Layer 3 of a small transformer language model trained on English Wikipedia (15 layers, counted from 0, width 64).
A neuron adds its activation times its output weights to the MLP's output. To switch it off is to set its activation to zero at one token and run the rest of the model.

Output weights of the MLP neurons that the questions are about. A number n stands for n times 0.0008.
n0: -42 57 -54 107 132 -25 -89 151 109 -13 -84 -107 -163 140 -143 -55 -25 251 123 -45 0 149 52 -17 -26 53 -130 52 -45 195 109 -45 -173 -26 -48 -74 243 -191 -18 -72 198 36 -15 95 -8 120 -154 -283 100 115 -165 -256 13 -113 -135 -232 88 -421 -132 61 -72 290 -34 71
n9: -41 -272 -240 20 105 -235 218 -38 -203 115 -250 219 70 -223 -62 -20 -33 -279 -13 -154 -1 208 47 87 217 -132 -270 164 -97 86 72 46 -66 31 -109 -105 18 179 -42 221 94 213 -12 11 -267 181 -77 185 -136 -62 142 176 -257 -50 93 -112 -85 -24 49 -145 20 -18 2 -18
n33: 316 180 145 -24 98 -35 78 77 107 67 -254 127 51 134 10 169 24 310 -66 -113 82 6 -98 275 -61 56 -61 175 75 -170 182 224 188 -92 51 -28 18 -37 -50 109 32 -67 -310 13 247 -76 -146 75 -154 185 -73 204 80 64 -478 86 5 119 -17 276 36 83 39 -66
n36: 61 -140 -152 258 -147 79 156 177 -123 41 -119 -63 -39 224 -103 -141 54 -8 -28 212 224 170 96 102 -93 -116 267 3 235 -60 -40 -59 30 138 23 243 -99 -96 -247 40 -219 -28 -66 -151 81 -72 -90 -23 -93 -93 355 189 204 -26 -60 131 153 -238 -61 15 317 -183 37 247
n47: 40 50 86 202 122 -76 92 -155 -78 -148 -17 -150 159 -29 69 -26 370 152 -48 49 38 -35 -179 211 -178 32 -184 9 -23 94 135 -13 -103 202 -63 -173 -283 4 86 62 179 17 -54 -21 108 -188 59 64 102 32 -103 -82 181 -149 -113 157 165 222 -127 2 -31 120 -158 158
n54: -50 -74 14 -151 -57 -195 -102 8 228 -393 -25 -133 -153 148 -51 139 61 -142 -233 53 199 12 212 -86 42 155 -379 58 -3 -4 110 -131 -8 156 101 40 -275 -291 99 48 56 -15 291 -103 109 76 -22 136 -83 -44 6 127 -26 -75 -157 27 21 147 -234 -31 -129 254 -49 60
n81: 148 -2 223 63 -77 -1 181 278 38 209 -128 -43 -163 190 -119 67 -119 -143 -23 -74 -74 2 -111 67 -72 -103 -152 -122 -98 281 -80 71 285 -56 -12 -110 232 65 169 -102 1 -107 103 -13 11 43 172 62 304 132 -51 -135 194 -153 -12 -340 -80 219 -55 162 -27 114 -248 -235
n82: -95 -367 -170 162 -118 -178 -163 -165 38 58 185 -127 -436 -8 -25 296 -97 -1 -64 210 -61 1 -250 10 -258 -25 -19 -160 -27 -33 101 73 79 -2 -111 -174 -32 -124 -92 -71 95 -97 -109 -129 149 13 2 187 48 -72 134 -33 -75 -72 -67 -146 105 -14 -164 -181 16 -96 -50 -64
n86: 135 103 -74 -125 145 138 -183 -107 28 110 -107 -135 -12 0 -146 -130 189 115 104 31 338 444 -140 52 -79 68 -81 -38 204 -84 -289 83 -200 -67 -240 -176 -61 210 43 71 -111 57 -106 -287 -53 -323 -9 -121 -84 -112 -12 -144 -91 238 -22 5 -54 -42 -281 50 14 -141 -38 -118
n115: 3 152 -50 71 -52 -37 -42 396 -20 80 91 63 231 85 -193 75 134 -75 2 96 2 -76 -109 174 30 -77 275 8 -2 93 65 -53 104 46 74 -162 211 5 136 -249 6 -438 98 198 -225 -45 82 104 -57 -166 -93 -220 48 -269 -71 -204 -16 -22 83 31 7 80 10 -52
n121: 68 14 107 -43 4 262 -91 30 59 57 -12 80 154 -85 116 -35 16 148 -203 102 -150 -299 -52 143 -45 -105 103 9 7 -100 -160 177 253 -299 66 114 35 -22 114 -105 -118 -349 -80 -39 289 -93 -19 188 -109 225 135 164 19 78 -27 116 93 -167 -40 84 -162 219 267 297
n126: -18 -68 16 63 96 70 97 124 183 -75 -215 -105 -98 86 -228 14 144 13 -104 -48 -83 75 -52 82 122 264 53 -103 119 -145 41 -145 59 12 101 -45 -25 -107 -65 107 227 -99 -154 407 161 70 139 -333 42 -211 71 -19 263 15 -200 114 -193 58 -339 219 364 14 -189 -131
n132: 206 120 -42 -264 102 69 -1 -366 186 -261 82 273 -116 192 3 -94 -45 70 -56 -281 46 184 59 -339 108 59 119 196 37 -147 2 -27 -200 -61 42 1 302 138 -129 37 -53 -192 322 -108 -169 337 -24 -259 64 17 362 -58 -57 -196 237 -28 -105 -142 -98 -101 -168 -87 70 -2
n152: -194 -38 -54 116 269 34 117 103 167 -100 -328 35 41 105 70 -127 -189 149 23 24 -87 78 91 -180 60 -15 24 166 -160 -89 -83 -93 -15 66 231 -26 -116 22 -175 224 -118 -73 -11 59 145 -128 146 99 -34 -237 101 161 -174 -38 -132 97 -160 -15 83 48 -109 -30 310 -168
n158: -192 -163 -146 297 -16 19 -29 -385 114 -206 195 -234 76 52 -455 8 232 -194 96 64 -243 -210 -108 57 45 -94 -29 105 218 -204 -20 -259 69 -31 83 74 -137 68 80 -84 -127 -31 -101 33 -13 166 82 39 -241 -130 18 -86 -97 -262 58 -181 -115 -35 116 -7 88 -60 -43 79
n178: 59 -179 56 -27 -121 -86 -113 -105 -172 -187 40 8 15 264 -28 -26 -123 -20 156 158 -40 -261 -28 11 -175 -115 -345 -90 -116 -33 116 -164 -260 9 -147 24 -1 -62 47 218 160 19 -56 -243 71 -186 107 -100 198 268 200 -68 -87 217 -46 -144 282 205 -91 47 142 -46 -301 80

Each question names a token from some text and the token that comes next. It shows the activations a of the neurons there, in the order above. A number n stands for n times 0.015.

Then comes g, the gradient of the next token's log-probability with respect to the MLP's output, scaled to length 1. A neuron's effect is roughly proportional to its activation times (output weights . g). A number n stands for n times 0.001.

".\n", then "-"
a: -70 1 -21 -119 -28 198 -1 99 126 -89 1 38 103 12 12 68
g: 72 -185 -91 153 -56 17 223 -13 85 -24 22 44 -45 -140 -77 41 218 -19 -42 -202 91 -19 -170 275 69 -207 26 90 113 -45 184 141 75 127 56 -71 -139 21 -93 15 -65 49 -23 -258 -374 -66 157 42 -218 -50 -165 27 -85 154 -46 46 -107 -83 -124 -3 -22 -234 1 -43
Which two neurons, each switched off alone, lower its probability most, in order? n86, n0

",", then " in"
a: -40 9 -2 10 -25 70 -57 -72 -25 -479 2 -4 83 -24 -7 6
g: -7 57 158 -114 -4 -218 187 95 126 60 84 42 -73 -106 -118 67 13 -150 3 -70 62 -132 -60 1 40 -22 -4 123 -89 13 39 -135 27 -104 -79 57 3 -233 -71 -45 -90 1 -164 -178 229 -270 -143 -106 -14 -145 -100 0 -50 419 100 -56 -45 -37 -71 -43 -33 393 87 -67
Which two neurons, each switched off alone, lower its probability most, in order? n115, n54

"ult", then "ure"
a: 1 -1 -55 -175 -4 -29 7 -34 62 0 26 -3 -47 4 -23 0
g: 150 -57 -123 18 -166 -125 37 -61 -256 1 79 80 53 -20 80 53 -186 104 62 1 79 40 39 -221 -28 202 155 66 -8 -94 121 45 99 -134 -4 -18 -100 58 -323 5 287 -250 95 -174 -51 82 247 37 -70 -52 26 45 206 1 207 171 227 -3 -104 -45 35 -152 -15 -42
Which neuron, switched off, raises the next token's probability most? n36

"ff", then "ili"
a: -29 -3 -79 -5 -4 -2 -6 -184 89 -4 1 151 103 -17 -234 -4
g: 22 -324 -12 -28 -52 119 -76 14 141 83 -4 37 -51 -64 -72 46 -130 -116 -147 177 4 204 -46 -72 214 147 64 -11 -137 175 260 120 169 -60 96 -62 -131 221 69 72 59 -43 47 -15 263 -23 -41 268 -114 -87 117 228 -52 37 -155 10 -65 1 129 16 139 63 -50 -244
Which neuron, switched off, raises the next token's probability most? n82

"iter", then "ary"
a: -70 4 -26 -73 -60 100 -1 -30 79 -7 -20 73 -44 -13 -164 5
g: -40 -305 40 110 88 -47 -118 -105 -4 -112 138 -119 206 -11 134 -19 -171 149 -104 -234 89 -28 -40 -142 -56 199 35 -109 -74 -37 162 52 135 20 1 169 -22 -74 82 59 83 168 -3 81 58 -78 -154 -271 110 188 164 -192 -11 192 63 72 -54 -227 -163 -163 26 -176 -24 -48
Which neuron, switched off, raises the next token's probability most? n0

" and", then " open"
a: -29 3 2 -12 0 76 -3 -57 41 -82 7 -10 18 -171 -17 13
g: -20 -156 -40 -69 186 -69 220 -141 -109 -8 -53 -71 -6 127 -72 162 300 -50 52 -249 197 121 -37 56 64 372 -30 13 -92 4 -212 -35 48 137 -106 51 233 142 -91 -17 -92 65 -61 70 -117 -116 -57 2 -9 62 -218 -141 118 -137 118 0 -85 -50 155 -133 179 34 -88 29
Switching off which neuron hurts the next token most? n152

" Indian", then " Kn"
a: 16 6 -104 -47 -1 78 -6 2 14 -7 -15 1 53 -10 -26 211
g: 23 -163 178 -40 125 -21 -112 46 44 174 -13 101 34 -51 -9 -91 -20 -28 34 322 -226 -234 103 -91 -110 27 -100 285 -57 27 -99 -83 29 -134 -249 -35 152 23 29 -72 -4 64 -87 -87 46 -279 -86 157 -85 91 118 -38 105 183 -271 12 13 -84 0 172 -24 173 188 -69
Switching off which neuron hurts the next token most? n178

" ", then " |"
a: -42 1 -4 5 -21 113 -3 58 132 -78 -7 16 -44 1 171 24
g: -168 93 -4 55 -65 -10 123 7 45 -160 7 59 31 -100 -259 44 80 4 -248 48 -4 164 -112 -88 104 -367 -132 148 -1 -29 116 -6 -152 177 -127 6 -143 87 278 169 -15 -39 137 25 -98 -126 -62 219 101 -10 1 89 -13 13 150 -325 39 148 61 29 -28 133 62 113
Which two neurons, each switched off alone, lower its probability most, in order? n158, n54

" has", then " been"
a: 10 6 1 0 19 45 25 -12 -1 22 14 11 -2 -5 6 -2
g: 132 -393 129 -24 -192 59 -139 -90 124 -57 -150 75 -19 241 -41 -35 12 -6 127 107 -149 -63 62 34 119 -69 -123 -63 -38 -81 -16 55 41 35 15 139 -15 -308 -2 -3 48 -250 -176 -206 -104 -30 -72 -161 -117 -138 -28 36 51 109 -27 57 -2 -50 -107 -322 -92 -192 -76 75
Switching off which neuron hurts the next token most? n54

" (", then "II"
a: -148 2 4 -30 0 161 -64 -6 -22 -119 3 -2 99 7 -26 -6
g: 46 -273 56 -84 -182 48 38 -96 -16 -6 153 -44 49 -179 67 19 23 -124 -51 32 16 -162 52 -218 174 -64 -105 32 -279 -121 -30 125 -110 -10 -110 -172 -21 168 162 94 -6 144 -176 132 -186 121 -111 -287 82 -88 68 161 -81 -213 -105 -10 249 114 -81 46 44 -13 84 138
Switching off which neuron hurts the next token most? n115

" ", then "1"
a: -73 8 9 18 -34 120 -66 66 -83 -212 -8 8 117 -7 118 -7
g: 16 -146 -17 12 -37 12 -82 -8 140 48 -61 -47 -74 45 -48 80 41 122 -235 -146 -156 -176 121 112 -114 310 133 -24 -24 97 -55 117 188 -83 71 -198 -70 171 -88 -11 -56 298 -146 69 -46 25 112 -104 -197 -37 40 -81 -129 350 80 128 -105 176 -231 -44 52 95 5 66
Switching off which neuron hurts the next token most? n115

"it", then " L"
a: -86 -1 15 7 -77 -6 -2 -6 219 1 221 15 137 -4 -21 0
g: 22 303 82 28 19 179 318 67 199 -73 -53 -19 138 -9 51 -19 -65 -36 -131 32 -181 -36 91 163 52 58 152 -105 178 -41 -21 -175 4 -46 -120 13 -77 35 -228 -88 -196 -227 -233 -40 127 35 64 -34 -103 -109 42 -93 -24 -88 -144 53 -18 78 19 323 171 55 52 179
Switching off which neuron hurts the next token most? n121

" exp", then "anded"
a: -7 -3 17 61 137 3 58 8 3 15 -7 3 -13 7 -3 6
g: 85 -104 48 78 -143 -18 80 38 36 7 -78 44 -190 85 -178 -116 -119 111 -182 -66 -16 319 -83 350 227 127 -27 -56 -100 34 54 169 11 52 -195 -22 70 131 307 -90 -206 -116 -64 4 -260 55 -71 200 91 -51 -4 -114 37 -83 102 -37 44 119 20 159 -2 -73 17 68
Switching off which neuron hurts the next token most? n81

"our", then " win"
a: 0 -6 20 2 15 6 16 -31 26 0 116 142 142 -135 -9 0
g: 27 -329 -54 -102 -121 -18 -41 61 71 -117 213 25 38 -140 -54 -44 -65 45 -142 82 189 72 70 -37 -147 -103 -56 -244 223 56 -288 47 3 9 -238 48 -74 180 34 10 -101 -160 136 -63 -195 -121 207 -8 -172 1 -101 77 -260 -78 61 134 -35 -43 -32 -211 68 15 1 79
Switching off which neuron hurts the next token most? n152

"-", then " In"
a: 4 -63 -169 -16 -216 3 0 198 31 -10 0 -4 95 8 27 3
g: -96 69 42 -20 18 89 -130 41 -45 -11 -168 -10 169 38 -88 -160 -58 -41 -199 -6 100 -176 40 -257 -46 -227 -36 81 -161 45 -11 45 -54 -268 103 -152 -149 -253 198 5 -41 188 149 -23 -132 -127 -172 -134 -5 5 77 27 158 -57 -170 14 227 -139 211 -187 -36 77 -101 -109
Which neuron, switched off, raises the next token's probability most? n82

" |", then " "
a: 3 -9 13 -8 -134 -281 -67 195 457 4 1 60 78 1 -9 6
g: -126 -53 3 -32 -11 -52 -67 31 48 -76 80 -32 -159 -60 254 -29 7 190 63 -187 -68 -158 37 -272 10 32 105 -22 -141 57 116 60 -133 -206 195 -192 65 22 -232 141 49 25 138 302 -170 -18 177 68 -124 206 49 -83 -73 132 87 -128 -283 -86 94 -86 42 -127 27 -34
Which neuron, switched off, raises the next token's probability most? n86

"b", then ":"
a: -109 2 12 -152 -26 -49 -93 -234 112 10 26 -12 186 -8 -151 0
g: -28 -30 -45 -36 23 148 -154 -32 -147 -36 216 -8 155 20 132 132 146 72 174 148 -197 32 23 -201 -12 -199 -114 88 -129 -35 35 -71 382 -406 -54 -48 37 -6 -86 -187 175 -15 -39 6 226 -8 -80 -67 -59 -19 -3 134 27 -66 35 95 25 -12 234 112 -113 -23 8 -37
Switching off which neuron hurts the next token most? n36

"e", then " &"
a: -52 1 5 6 1 66 -37 -418 42 14 55 -48 118 3 165 7
g: 84 26 55 -36 49 17 -257 47 -200 76 54 -41 86 123 -44 -33 139 39 -221 -42 -149 -70 -95 54 -301 13 -69 161 -71 -53 62 150 -17 97 55 -27 39 224 182 -97 116 258 44 91 26 -96 120 58 261 -108 73 -147 -27 -158 -64 154 21 -182 284 200 5 -121 -73 126
Switching off which neuron hurts the next token most? n82

" ", then "37"
a: -74 8 7 10 -10 96 -55 93 63 -262 -7 19 112 -6 110 4
g: -139 51 -127 30 50 -76 72 133 -58 -108 354 -4 -165 90 -42 -92 64 -96 -240 150 -31 77 205 199 -5 67 40 -29 -285 -88 55 130 169 -58 -128 102 46 232 -254 87 -8 -121 -126 -200 -135 -13 220 82 -49 139 -37 72 -76 -12 71 120 15 -24 -38 24 195 -104 94 -10
Switching off which neuron hurts the next token most? n0

" |", then " Ind"
a: -11 7 5 12 -223 -157 -45 99 254 -6 2 33 -63 0 -11 10
g: -84 27 -39 -173 27 14 -125 -9 108 6 -284 -46 -73 -48 -8 132 28 -5 59 62 -5 -107 -201 -52 -37 45 -102 57 209 90 -31 78 -53 -195 -15 99 -60 159 -27 178 -1 66 299 -118 90 204 -158 -62 -201 97 107 -72 -96 -67 244 -347 111 -45 -179 -184 100 143 -78 -106
Which neuron, switched off, raises the next token's probability most? n54

"/", then "l"
a: -25 11 -68 2 -173 -45 50 297 -14 -129 1 35 140 2 57 -25
g: -77 -8 -152 69 -121 226 -197 39 -7 -19 -51 134 221 23 44 -16 48 62 -106 172 114 197 -75 -23 23 -150 -216 23 34 -38 96 -243 -124 135 -146 -11 119 86 -260 124 -220 -152 11 -244 42 294 39 64 -7 126 135 49 -113 -230 33 -72 143 -83 42 -74 54 -91 -49 25
Switching off which neuron hurts the next token most? n132

" the", then " T"
a: -1 -55 -36 -1 4 -5 -29 -1 13 6 26 12 -11 7 -17 -5
g: 100 -43 -20 -134 -4 -186 -89 26 -58 102 -108 -13 160 131 106 -159 -33 33 287 -217 140 -97 101 21 -11 -122 117 -56 76 -212 -19 206 81 -142 -4 -17 84 -236 46 50 -162 14 -202 -110 86 71 141 -15 144 -70 -161 -171 229 -247 -143 -14 54 169 62 124 -28 211 -24 -87
Switching off which neuron hurts the next token most? n9

" Court", then "aul"
a: 11 5 18 -42 0 165 3 60 -13 8 6 31 41 4 -19 5
g: -12 -129 -69 62 13 153 -205 42 -146 -36 -178 126 -114 -173 57 -67 -211 7 130 226 70 96 216 -136 65 81 -47 -76 -115 106 168 -252 37 95 132 -143 -224 -95 -5 163 69 -11 112 65 119 154 -103 106 30 25 -1 37 -259 -123 285 38 141 -28 -111 8 65 -72 -184 -15
Which neuron, switched off, raises the next token's probability most? n33

"20", then "00"
a: 5 0 -255 -140 -327 -86 8 -30 51 -14 -4 80 124 -1 36 28
g: 106 206 -81 -115 -80 5 -84 8 -113 48 -43 -14 223 -46 -28 -119 -23 2 17 -92 -80 146 91 -375 -172 -117 -96 -47 -24 52 111 175 245 29 109 207 -54 -26 112 -77 98 15 -41 -140 19 30 1 286 -33 -62 -97 80 109 -203 -26 -148 -22 138 -140 -127 -51 -361 -74 -13
Which neuron, switched off, raises the next token's probability most? n126

" Part", then "ition"
a: 1 15 4 -34 109 32 0 2 14 3 27 3 -44 0 2 -6
g: 22 -129 -47 7 23 -50 39 -137 -5 69 120 104 121 -14 123 61 64 -52 401 43 -33 -132 -53 -69 85 -138 133 18 59 -134 35 67 -195 55 -218 -58 -176 114 129 -257 101 -200 113 283 179 69 131 18 18 -76 -78 73 -48 -46 -135 72 -181 81 7 -268 152 -102 -65 -129
Which neuron, switched off, raises the next token's probability most? n54

" ", then "57"
a: -14 3 5 23 -2 94 -35 73 113 -39 -1 -50 92 -2 24 1
g: -46 -119 6 153 66 29 284 20 -36 88 100 -15 -167 -136 -53 22 -26 -67 -23 119 -212 77 74 -126 -6 78 14 43 -6 -92 -74 13 23 187 -170 236 37 68 -137 46 270 -347 -18 -357 -15 22 -50 17 -60 90 -205 55 25 212 51 -171 215 65 25 -71 114 78 24 -98
Switching off which neuron hurts the next token most? n82

" ed", then "."
a: -11 20 12 1 -11 10 0 13 21 2 16 -1 -31 -8 0 4
g: 151 15 29 -54 53 -3 -153 52 -175 -217 -57 -79 -117 -147 -61 -160 172 -152 -122 67 73 -100 55 71 -116 -274 -78 78 -26 44 68 45 66 45 2 -6 -10 113 -37 77 -419 82 -118 -24 162 -184 93 45 53 -49 -141 -82 150 -154 262 -30 254 -132 41 190 -40 123 81 -42
Which two neurons, each switched off alone, lower its probability most, in order? n132, n121

"1", then " |\n"
a: 5 1 -1 20 -21 -101 5 268 4 0 -9 -195 57 -3 6 1
g: 31 125 -1 8 -121 86 21 -28 187 117 -125 223 124 26 -46 3 227 42 -66 -120 -240 19 -79 87 204 307 105 -8 8 -40 29 -233 -291 -130 204 78 65 -299 -253 12 13 122 -70 46 -7 -5 -19 -41 27 46 204 120 60 -64 -34 -58 126 24 -70 16 34 -118 -66 -192
Which neuron, switched off, raises the next token's probability most? n126

" open", then " stand"
a: 0 3 -1 132 60 -16 38 1 5 62 24 4 -34 -3 7 8
g: -31 96 -33 40 -83 -115 52 15 -104 -47 167 12 -10 -78 -74 -155 -71 144 -39 -82 -58 97 239 299 200 -111 -76 126 17 36 -23 -85 157 20 -220 4 -108 30 -7 202 -2 -70 -73 -96 206 92 -119 51 -113 120 123 215 64 -180 86 -332 46 -268 71 1 -13 -141 143 -186
Switching off which neuron hurts the next token most? n36

"en", then "),"
a: -262 -5 -2 14 13 -44 -74 -94 307 4 149 89 131 -60 -17 -2
g: 102 -29 100 -24 16 33 80 -55 -163 -3 11 -30 293 138 -41 19 13 -3 169 -218 -88 -41 70 203 43 -10 -123 199 -183 14 142 67 48 17 -155 138 126 -146 -165 -23 -125 -232 -92 106 -258 99 217 132 -109 -169 -7 69 -173 -102 -72 -51 -205 -108 206 -125 25 127 148 -22
Which neuron, switched off, raises the next token's probability most? n86

"ies", then " were"
a: -241 4 2 -148 -68 -181 -7 33 19 -29 156 1 13 -1 -7 2
g: 17 74 71 -237 -23 103 29 -98 60 8 34 238 -128 -229 110 -145 61 -46 -100 47 -79 -170 -52 -155 -18 -72 39 172 -129 -31 78 -19 83 -1 -160 11 -155 39 189 12 175 342 221 96 -246 -132 132 54 22 62 -146 -133 68 -26 -82 0 226 156 -65 -41 -91 -182 178 15
Switching off which neuron hurts the next token most? n36

"===\n\n", then "C"
a: -72 6 259 -36 -53 -10 4 0 -15 -19 11 3 -4 -1 -4 19
g: -207 289 -42 -80 -37 72 2 96 -116 40 -78 -21 -151 68 1 -171 -33 -53 -216 -63 -35 100 -9 -103 139 26 80 117 -130 -33 -104 -16 24 43 -111 -47 -104 134 -76 -40 -12 259 37 111 -31 -126 -66 121 -436 -202 169 -129 173 141 -61 -146 88 -168 14 90 85 -45 196 114
Switching off which neuron hurts the next token most? n47

" Indian", then " Con"
a: 17 10 -96 -33 0 91 -3 -12 9 0 -1 -1 75 -9 -21 233
g: 11 -37 68 63 139 43 235 -56 20 17 -234 -88 -18 45 -173 -178 -61 111 -41 124 -212 258 133 -282 -81 -155 244 70 179 -143 -183 39 -7 -73 1 1 -142 141 204 -112 103 -60 96 -24 -83 49 127 -264 8 70 99 -7 125 6 -38 -106 210 -151 -115 7 -40 89 -68 -50
Switching off which neuron hurts the next token most? n132

" N", then "/"
a: -1 -5 -40 -2 83 11 22 -15 8 -5 -12 3 -28 -10 -3 -10
g: -124 -84 -18 82 68 114 -77 -93 233 -138 392 97 43 6 -39 -16 222 -59 -16 -213 -163 20 -216 79 -207 -166 68 101 93 80 18 -125 118 -162 48 -14 -55 105 145 -6 -179 49 82 131 -88 -30 159 22 36 -23 148 46 95 -268 -276 104 115 -84 7 3 -115 -31 62 -28
Switching off which neuron hurts the next token most? n47

"-", then " S"
a: 7 -30 -96 -7 -195 41 -7 219 66 -1 0 -7 116 3 33 15
g: 78 -132 -107 28 39 144 54 48 -252 152 -242 -61 -94 -118 -137 -12 133 10 42 196 -97 -205 -83 -106 221 219 -28 93 -39 -117 -154 -84 -139 -63 -118 -27 55 -26 -179 24 -367 -138 181 -41 -64 -65 -5 -46 152 29 3 -130 -74 -101 220 -37 5 182 -17 -178 -35 -5 -92 -116
Switching off which neuron hurts the next token most? n33

" ", then "30"
a: -18 4 5 22 -1 97 -25 95 111 -26 -1 -43 73 -1 21 2
g: 65 47 -67 194 -45 -4 -43 75 -67 -5 -16 -22 -173 54 -23 -108 29 7 196 210 64 93 34 -222 127 -39 19 79 14 -47 44 -15 84 -58 -352 166 126 -146 -29 127 170 96 -165 7 346 39 56 89 117 25 -98 -33 -122 148 223 -171 39 250 48 -76 -118 -162 -1 222
Switching off which neuron hurts the next token most? n82

" H", then "ou"
a: 8 14 25 -8 262 26 19 -1 25 -1 0 8 -39 -1 -13 0
g: -84 140 -32 -36 -50 18 -93 -28 -39 98 52 -58 -5 48 -34 -7 -302 32 -5 284 -62 67 2 -222 -190 -137 -155 -194 166 54 -217 128 12 180 1 61 -127 90 -10 89 -19 -177 -91 61 -68 47 224 -7 14 -7 -121 123 -30 208 146 31 47 119 -388 96 95 212 -27 -5
Which neuron, switched off, raises the next token's probability most? n47

"im", then "ited"
a: -39 -3 20 15 -87 105 25 -92 98 5 47 -67 72 27 -237 -8
g: -65 72 40 11 17 163 -105 -126 -69 28 -193 0 235 71 59 -84 -19 127 -82 10 35 -207 32 -49 234 112 75 -137 -65 120 -4 135 -34 -35 223 -4 -215 23 174 103 103 24 -143 -144 68 -63 46 102 -1 -116 -24 -60 311 -398 59 72 -42 215 -120 -222 106 -28 59 23
Which neuron, switched off, raises the next token's probability most? n47

" ", then "20"
a: -51 4 2 2 -17 51 -17 95 51 -225 -5 12 56 -10 15 40
g: -32 20 -56 -160 20 -108 -230 -19 3 -14 -48 -139 73 83 37 -12 103 117 -48 164 -80 -82 -51 -4 136 148 134 31 135 43 61 196 85 -203 217 7 95 -148 -117 61 167 -22 -166 62 -107 139 156 -332 -2 65 -113 61 -77 -129 -280 88 270 268 67 -49 109 -84 63 70
Which neuron, switched off, raises the next token's probability most? n115

"N", then "U"
a: -84 7 2 6 -39 -264 -91 -13 -4 9 2 -30 -38 -6 -5 6
g: 246 159 -40 63 108 143 151 136 102 -41 -57 167 -147 14 -2 -78 -8 17 -104 -190 87 42 -43 -122 131 -21 -69 -198 72 -4 -73 167 24 -243 115 157 164 110 43 259 137 40 -60 98 14 -201 115 3 96 74 130 81 -136 118 -27 -98 214 -238 76 242 -20 -200 99 -20
Switching off which neuron hurts the next token most? n54